Layer 6 of a small transformer language model trained on English Wikipedia (10 layers, counted from 0, width 128). Numbers have three digits each and are written without spaces.
Take only the direct path to the model's output, skipping the later layers: a vector added to the residual stream pushes a token's score in proportion to its dot product with that token's output vector.

Output vectors of the tokens that the questions are about. A number n stands for (n - 500) times 0.0022.
" and": 396477547493666551715340479405617422337583441458459374570550685589436619419528410579324586627476729612426393332578546503553444539428489485611570500500392164511579681228672636652594551400358582697356250515666397361390530640448409529681352475657337556614467500485620503354606446518586470600416429390510711413369573632508520471447570610428418348574317479646581513525543435557359496540314
" genus": 746725452559655368274582637360271500382395658576496583291464726533406323652442549223569380339780418676578796843636526560572420343573361540641374508568620633547227617746352514488469579616381438401577540404388564336294416241554484414218769513320724581181536337482471438706434622655332496265433406359476559609726470560518283500731500576358549486542674449371432511565368611432488579352590
"ced": 770500554767562481488596469433649452563603678582462462336394497719452435668479440627574541629776374642369428550349259471431513524540314509198410739795395452262429372665284032542429464724780413379472782196439641664382635519335517491496500587517567578381724509428721479756207582614518623514603548622472514634448500312197236452535602492578399562535568565496193481424255412483426402175424
" 2022": 655545444375494552525573479464284509720615572570625379328481567426352602505543497426556403645612460398627656609551509587541573491542401488570491514391469486488569344469593560542397558417484574343563451503444405536346677434667624550438608394294468520463488458606468636476425654528557518373639603577613394645562512402560554693467582511567456629658580438300295586343624509574428527334565
" (": 504408643368589734386285665379507311433692487346367417595547668656644543552480273416398528531425538487399371446625591656503557542337467532382689411503437580442486585288603600455613400451503577477378429504632348509597560629440602676577558533717529583562634594483656387362515376500570374598342386396503658353393455567608719500409356500369373409490493500620677556476456442718367407449391
"rac": 711640557615591544405438254549488815358574715548492586609436503628528393621570597570598222541629442303562587622504565610699230554354249756390643758424357533451398398614445496355475636412354395370693538311582483496352323346373603395299410520500337666375656754455337666715471478450530584461486780633444503615548545500543500565419597148552335596424551612353659252488367454468705373529472
" wife": 600477664565583509340413206530419683449403436529476713384465584228306418390460500284483372284679520777508688508549637398396418429646549690465541633566448645579328411409230285280614530682469358400566587531286585392392155456517716591318546751541604666456587429674423421670433567478368646264634512706377409816455526388566591753840411663426522589471520479400426358462351564388578809428518
" fans": 588479365414647480472378105635349669472302408602451484348486449638624468316440441461493483541508556556447447531304386528388406471640319416704403586645527584334192543692335636517381616595405367260578775551395484627317425240753576438420437645321656602354366592699605500553391618641475785386639616621466518507588436401488426603515562527494538491439447394497543304396540640336614496459484
" Canada": 680604536374366706486611570449464480545649554610573469327481539539483454468367660399498470583785533363481437489527444547565431596518454543585667571668412524333494571521617617489277664728476482487503469594471560614472530534592683424395598404352545428585573485682480528449315617424414491437709633678568512556436607415460369608439586401536408461376599497495500485518424567401580426476480
" was": 402661500512623497621402488427542447527395521451524560575536633620544632298542468635386558560441615759392577468483484538596254410475488662677574506416562360591579454428500540382551723474590471367507588557370463416626517540451553450581380385750401538530487503420639688366565472419534506406458444381564591500422373581663467581360364591363448396491582639528599437513519620528336392281443
" Succeeded": 511535241490486337580636405775451511384430607652829630204458484657332562615495729236578539473482178596514734585557558525637417290373323577570303629678505631219190135958522232345360446610617511500836617393353551335251362343539680415442511756253442318285121421549323712516490561784540440222547626750358372591668744163618419648521669263581461333521618469434682380237589849337421736671863
" Average": 661320410606478514594310284496440704555318706558508594215423474360434463693331505448582418636385437619727496516368287661643414578767241470539394410620578740270441504774526390512657560634515327361628588140503679688404593381548752583430719570553718648339474246790437456504368507685347578469449533444597412648554608284544476504525400480466456510484452434637262380170471691537512453500736
" most": 595734455568531462553476550674503579572353634435334503333561510445378419534564277351432468452535588680397584467294238420512534542538562484631503556587507405472561466549457327500667693690515398391557459456377598443324544513497384563409481516426569630564382554626452663668378598559334412388658534441617457510472555431584398620403638388592470577484326209430606467481403506538574651414442
" in": 385724678367656580568521553484626409551522463463452443627586656530578546362616378451360606596416566635343406444480528521415547559456581408568618382466507341569497595362540570458634568385646687583360434574585399448673465577431431598513440400408414553646507519432569771416491433399524405655286484412693678452428624695507491503443604577423460458422454384528603547558641488613450548599426
" career": 708551577408508354375333399604400551559564394461721676484447633485236316365357455470487409679660550530443637504277633507413515384492335439596228562388561582637460538280398570297599799374532394576417742562239634286245424376680715332570350485458381543424463531576510504716588653435458694341308558536518579385481464535616515730407399639411398642458753291535542295500399616605610508623639
"DST": 659590484682580295235634297621257697543403702762684554138382517408253378454467397310740232288855572613439512627316342526620456526494383728500633722550828799376249155671535077404443667547651365124691849326551718524424253428653671252399614355418512525315612235529547333581322877634345722506689584686427181689775393241458210596832525384395724340250713478330500342483124484466590873214628
" Number": 527346304569606484518418340637508534397534406670632388272462604471315544547550653253596531382492491525679527511524213223483548494534287601644306395592457561515477496461430508666557534298565287367776674258543400487539469366399673351359730596406683504633523455588315443504440483593363539456479592631724401731622568303643436608519430385443520488625608548513232396474444425626650485353714
".": 314440561496794571532406496388535326312492364447340427551516329635610556355592383515344504624508889366417465464579602529662728663485534405393586525361457451481581648567397725367708422405563666657428398565531447464682461560365468625492404429541421331452543576438551358364538392394459476704339447363834629592451575583561623428466412543322317386638460504530459616550598442636361392600368

Output weights of attention head 2. The head adds the sum of these rows, row i times number i of z. A number n stands for (n - 500) times 0.0005.
o0: 466460674521673595491412470616593573493418314616519729493232540641465395637472377493273150617636720543531621339464550480485439420571503587372556627607538690402601541496392717448573476549579432522640342417282443381452534423518558562578406573674513598436542549196301318562401624497373636330466575369448610692688324510697469620619477638404286536399662336528456510662514482449705544525484
o1: 661650470394646236541326567507601584421630806500510445414186567424554596590383789317515394612565690485489519350538459376465486320654430352577344648427560331474326428500393322395729504570611693435457345490448611348282489267500565545479413500400627638396418606698441433588436538533615622402351417582661393740656481517539550265452517549657436493408510488552385518520741245422582611390414
o2: 374522433401651563335458526582321553578605632649788328589275443608319493500409644351325354696652439315572379675461799556592507371603572496595589519462260496413467672381453654391321414519229423504478511547329523619683593563368314476525479368229584306358611426500582643577573564361550734445484500351463433453556647747326322626359553683272585643489554508303497391518640737401477325461470
o3: 334531692658539497444603454609635448534642312610366677447522637747464350448569733525437517560602439442616506518497405526549584351540467528659681477485446637491679415284611503584380362470632369435329552454377610573651558458500442494470564464654354407544660583428553548496404503448373613402521553397380377551339513621680468379633337405510732588371259518352556740565441514481554555654600
o4: 749367607728627544578757388432628583707561490254602538298617574575402677487633482350588394700408478504630602649804513534669496477667548664416270414503551212487574418611456481657452586420689627382504593239429685577452504410700545480421504477569332651384287549421315585477348584489473630529407550517557309717603353181573574762615617533450634384465590458568387482412610574390712437500611
o5: 672433500383569418403747632548547278518380327496533550379344623601555534516656477209596305629619471515603417727533386247590462532460532473559336675542471727516562574317478757636400548539523368482643441416336666346459778618579552450447385479395548611435276457312466328683473511331532354527379423614450384448435445533643608683461652414612368435351662387456526531368521529514594235592536
o6: 488772632445375500475570390771526486534515590338561606713815496496317373602576534659633632479385567259380566494404480558853464482741457455409606701467398707366479790511516756288549545460508544617461604554512496604304493612393582506455335674512542705518462659402375430417509256323779433409504503357496449330544664462441550475584358315419486596575383313539379521568652593486389514504382
o7: 444387624768384473449598490704609522439698466444531312464431393566548551437418614306399392536549509454422506513507707656512402507344591414679377529527372593353565423688398670417274483350411721709547372605348398545620522577693208625618472096407564255315442458651472468665606352489496700564484339470448417473396702514379362688354545672341562481441511207530426475503664241587496621628513
o8: 511386585273439656533532368376532349649566347507533453500255720458487218472288516508308206568652206533578543547513543516526542528513471490300533556712660702444308479521262574289545608518485467507663326687555590614276583511724507440479389465576370459442463645253584363449538675356496569371580507563477832452586422403398597512561516394482493511381379392655506541332532413442507650515329
o9: 445183422504593332483223398444497636645593504690460500299478179454212473601500668237500602602749640651650327584652692513421584618588564647438374632432362328483485566413333628550489447618449507414527550749375536696631458463633412336520373559331485557556429409480597534495526591625559558594466515472593615533421556463169228468547504462724588364614526685363740256796790625428492535508482
o10: 355536555699746586529818494604520679750525373564292386432681647482328624164395483500683624389385862574654490340500379381500251477612578417677500485568442420523591433443427519233585390534480392453430537451537819562590390446358485467428313567581619426614704343582455420500456402478402526647480412550480645508350418592561493354696301579534702400468518869507436507636728619435424485628332
o11: 783573321405535619435489415280435424650525342445453552730363475367530379352442558422540386507602525333338728510521610529283446298404391374485358605530533487622468695626380467368427380728445686565579594477206537372504385541403414675390524402492197553422421571477472443408607512311755622472688552503516573371408528472349303538574439363362393504527611556441664342231537429344686597473742
o12: 461462653621287638497463490770471394477447493578558852613452483410375372541504537723594477335818496454297221536607390529322747423647566334385445225370414461535685464278494431255380405470432497591274558494653459527752568622457421458497500504417415466675627606470445582417488388485533314539202493454484380412487396638363561306448541359563496493473507448589454640544273605671478554542376
o13: 508507456444355518392340506430447468514331704364425643662310443486536445480567431786739588635490626617259485384603516468418441443434570486397603458619529571537664664447409294526583520440599490526379309565519561591508573705440296706671198367568483548278476503650637381736471437416543545500579566535602628962355473520520503585699507262651507615622540407516567595586363377562522431595488
o14: 396446445512604441576345350449586717649490541716541557608779514301541606568291673668883726481270621282589357443557778176620397415508379717483630536496595495699606504321582572264577600333395489349583599557620647530375504593491381643288627617417442707307580357496513500500429331392586437496617470612730420588549526538334579583711489418738433521519297818496536338398798467410496730290232
o15: 496467304127553536456637666506305365289477535314426416574626604455561581449562387426368482597425528399420515642352639634713493486636383360518589565475538698610375662451632217470601461451428690489439428469412313368472347514489408352532455618480580431330467222663583446696590423524595476233362556425466561605357559523450537168332497530500558585568625466547650560406629568611475565435613
o16: 504373368473677418552348607568603442479399591344506379449492567385406460584469459442412383644452406351407568515471568581428600353474680379507632341239389569497573399597303514373568338503426405571614493560319583292339500598500296555489441483477434482358467459504456609492511626527590470421650436390441636482312783490448246618445697556643500573462432421405654595318524717510076695685611
o17: 339487624343467500695696583546330537419500456517336300449380264258491599542524433576625369461535575461455402536503363558760407651691543375486490675463531549521553416428847429438587573448648380369192346407470580686567560457554620545523493497605595571510674516443544550463414511415638397569412481598386400411476535490435553222322579609177493510656442616546518503395381531467455309443404
o18: 525467496458608504733752470455367397484607390558468426430525425394698575371181493459724596467493553476454623497402466500606462716525598422665627686434698578568355549391636427516720674543867771644357500632547516596460489555463572394468758557754552641465507407376259362422391439554535500511504471455641468724560331576511530460454471359316406559306507559386375975453592259388805440412370
o19: 617459519536434549645485588594326482627555430456648584543647705386636567472381396527436703344365458639507644429428540726504649496466484517519442353319615160685338346383391309581563348343386702451710397455540485329363610555301603404548539688619580311647384510304367567643579458478592564250329538332636228402554458609632624438474439413578532648432586556354650708507522600637467479692647
o20: 527640493565465526454682301678462668433576493569547507477287351461530573415611487278466631593574604440504522676429228488294394507513412365451289518510565291468298646624290668435719280388473430534694592566544485490426454406694571411464368554492694361379534520537531319418554651450642415700373324465415723395390304697314496302591493479573461272513486630642348307554637644531606716567638
o21: 518531436702856357690417493563522402513552549421439646606559414459587580528500439452276410306689533444624646548523335393339238434589612635457278508616466407344488806683515471846650528508442083346718670261450513607680242500330330423576473533776687659567678431470455504880452522516354411456579504485593616620532436484551641429736546651546714369415680586275619314500582542732580277551481
o22: 570543557648678489679625425652482288440727529416391368574572623527424701338627449382430253533655675339438652448588316676580564313436584497522438715375603357482403524420384586427487383483586548385656592579268605513452426508638483427408433369594613734542536417539258500682393645565364433338253490485604629418476518386573426674431542450461335620336657459491497520519614489600283412532267
o23: 714526493462470439509434434522304435447352554462561326650776583547307654623603500445243432451445611657307491726613741410511668428404537454579386378419559398325480425698710633573534531569537656511679517479678182516334446527398487436411541476527242626514506474507259520311460294449424483523382458592715355496545531412573389626483615556553379500513500402620590592462569440553395503211620
o24: 623235428538475500350539411548412508504468423701652639671265592440539470645527457463811397394518614488550477361442449305415481485628362749300464598351614668742789508307260530520538206331318532405440432497471647535447545494319481365522442576500676671372487713413545334495455540473446661581222335299402375746530480320489470351642653253551444371432569366599445675536469484411802485337453
o25: 533480820386347489594517464475288473425468611510426476448599373405351621496731574316505651782716647536427398322650519696463459646594594580507503500591378529567383343545528466555437566580744423464310575494473451455504426352562432448558350287480400446595658609511549480310434515363416510357522604512556524428422406383609426611441416433500612627610651432197366603645272560601314364482333
o26: 389602515426680562421373648354622478641244469361493451295390410474571367243393445547289508511469555458463516612465566580484500571348705450613559280244493452617633394496533415374530286366428301608638773653427496524521453515598377549414504743618539477425503448404628482509630574441395536596615573520476660623600337626472562236742531521462467481566391306298517521814681834453387336227642
o27: 478558373517569454520466394485494813476617771356462510630541461487568553496443604449523732529642469440347556503589568500432487303525417643567465564340613588530415450613593614662488435435316607313596337443586686281325467269496546449621551530481565645703556547486478369427350486662497553367420494624500587331314522423555381488527295614507543500304458693703619506389581608569559420243538
o28: 529372544777421576516422700652633702682448451663564574627580451595659590569581450529484492452593611404508527722380739613659436485640458507605489633559219181368515337589541477349434409508683582376462458361339445425474395531561636432538454707574752689574400217380616664693619645702566470308307627510302550488647500540522308549446507619512331681407504597490690500572627709634473628843729
o29: 458262488425466196477417609430587473653414424349507472446448541314370355935253580454516528128456468370740639619722452558517481437639319508282515519472620714700435364342608589479610504449602478443696357548440735384577454500438508218441483414553413545472412442488445610702477607648726289579693456454618413618688216489609738707575522602536500684445362744602486624467590367530647500594725
o30: 513411541403508565666410648594438481436615615595507402458496531677622337456418279429521468179755518613332632458504760526751481590649564395435412254571489380250474546362607477637511570508470529460737454394620413626688443624360561555555538857420856398389537591302508296416370533543480401549417357566521400605337404632511382598574489451437409460467393342591644373667531492330635171192535
o31: 448336293567593445525609357604656671427450521508472511616726353541572584156369590755495826561465625407639335577704537517536507676514571245410542341554510478622685500466589771385527525515565604578654496352537287555363518589599452321550553168534471312416448597671476587581559500418477383722720359453564426659379287348478441350560524442523562653657220570711557529315593485478432529593437

Each question shows a token from some text and the vector z that the head gathered there. A number n stands for (n - 500) times 0.0071.

"Bar": 570584573500537428530499470528425469546457414388481505590374438461533619445582422501426368521458
Which two tokens does it push up most, strongest first? " Canada", "ced"

"rea": 465550331592540499596383549478401453405534519498466463477365533427539537398651430503530416407425
Which of these tokens does it push down most? "."

" (": 633730540518454544485422588489439512514389427533509459558457454478636562453491453512408536604353
Pushed up most: " genus"

"5": 413739617436422465517576422451345524345402413498635489547406541475447651133530497279442520602469
Which two tokens does it push up most, strongest first? " Succeeded", " 2022"

" st": 598551485610424426531402407478521440486440403417466493587486471469527595459596512518492411535422
Pushed up most: " was"

" on": 482595470404327302536255563683425603464365468430492411605519595403597680338516513761382362646457
Pushed up most: " fans"

"1": 662565622502456454581430504463429504508464505465560466494440483496610625510567483562451323551475
Pushed up most: "rac"

" Guard": 521752558373528494503568508488413509353483445514521531607417486407564619413507401390493507608400
Which of these tokens does it push down most? " was"

"=": 594578549549533432547453478466445495502431436394442506586414459474558599448588421519411375514445
Which three tokens does it push up most, strongest first? " Canada", "ced", "DST"

" Su": 507522475500436494567383278502379448315505493544487516433544413595537512299689541565580390501488
Which two tokens does it push up most, strongest first? " was", " most"

"ili": 494487529537433402542408426548450494435408403533514509564574425514505501486547556530572497562465
Which of these tokens does it push down most? "ced"

",": 532562535613457305553396457411480519603386354398518505610506449385600657435608488523371337466359
Which two tokens does it push up most, strongest first? " in", " ("

"pp": 548553418564522458559390407452486408386520495496446540523543433541552551399643489599527429549439
Which two tokens does it push up most, strongest first? " was", " most"

"ly": 487715359510518398460321539459475530383463583553301539766457431271581558500594186627514471492421
Which of these tokens does it push down most? "."

" ass": 544589466510550415526425529530492434480463496453419533607447490433562617492638373552479393529457
Which three tokens does it push up most, strongest first? "DST", "ced", " Canada"

"ac": 505561480546485445579415399470496467426407516488452484511503483495572566415594418554475364480512
Pushed up most: " was"

" time": 450582481448476322536523441659548449391435510466518503507326630434494536432578522555533411386546
Which of these tokens does it push down most? " ("

"to": 478568460532505518494344476526509434444487471581491490607532591508683608455533417616503395503443
Which two tokens does it push up most, strongest first? " genus", " Number"

"S": 359588400503339459549424237526455302576397576500629525478651386384521749524627395595526472551627
Pushed up most: " and"

"s": 503740431534562413542371567461455429438456551562330565737473464204601602523575222591439392515360
Which three tokens does it push up most, strongest first? "DST", " 2022", " Canada"

"ed": 418583485460373336541352469590525482488389491474474467580547605483619578411557445621441386544461
Pushed up most: " and"

"He": 547578562487501399567447468513439491570452446374479473586388419445548642428585384529401366499432
Pushed up most: " Canada"

" that": 561507642350435386509576575654555451370420529465503481458402542648576534417557462387529454665551
Pushed up most: " fans"

"Career": 492624572468649381693513571489473585474506552550606396538472490387648692416670312592414338516548
Which of these tokens does it push down most? " Number"

"4": 617547551526567453558431509504484511439451493377543457481436547538617616470559380526458440519453
Pushed up most: "rac"

" also": 306487373538451460462461687597489291481354500638700481561646551317576460372591443347568457597665
Which of these tokens does it push down most? "rac"

" the": 543553459547510412510370443522535474483471494471455553569461476531518625430657484539461430530526
Pushed up most: " was"

")": 469573421469520476521415514533404449426432505505567487586489515382481548421615476420461428480594
Which two tokens does it push up most, strongest first? " 2022", " Succeeded"

" of": 550459482479497459547421504523497449496501444449449507566519442508589566510633452504561456556453
Pushed up most: "ced"

" 27": 464598458418347313535276537678456580454366479428477412597524612423592665358509477746377385635457
Pushed up most: " fans"

" said": 429574547506418343530550398702579278614459343338458568697341511491698600417689444476489335575567
Pushed up most: "."

" l": 552583501528476525518341530537491472459482443579514446595542621507644569535498414624540433480418
Pushed up most: " genus"

" August": 398597438462380328526335463656543504445376487442441414597567632499594623393513374700367457590445
Which three tokens does it push up most, strongest first? " Number", " fans", " and"

"13": 601652344686339348638282446366546300571414512440346551723510499387582570473505416543448502543395
Pushed up most: " ("

" in": 506584436499502426547372548555527420439466542426370483571506514441579590485618375587483467538447
Pushed up most: "DST"

"31": 586665334701351370624295446388576308572413534444322556745509522384558556482490416537453506572433
Which two tokens does it push up most, strongest first? " (", " Number"

"|": 783476778535383470615456577425384477564417444437588450422440476485605614464596535568485282518401
Pushed up most: " career"

".": 563617569539486424525461493550441444565364410425471527615411492430563609451586416533381424582386
Which three tokens does it push up most, strongest first? " Canada", "DST", "ced"

"ali": 496565303488513515600345511343407500392565625491526454479454448348572609463573422462464422416442
Pushed up most: " most"

" East": 569565382601490451502300456440542476511391484485380472607552473534507603379538478572474427583456
Which two tokens does it push up most, strongest first? " Number", " was"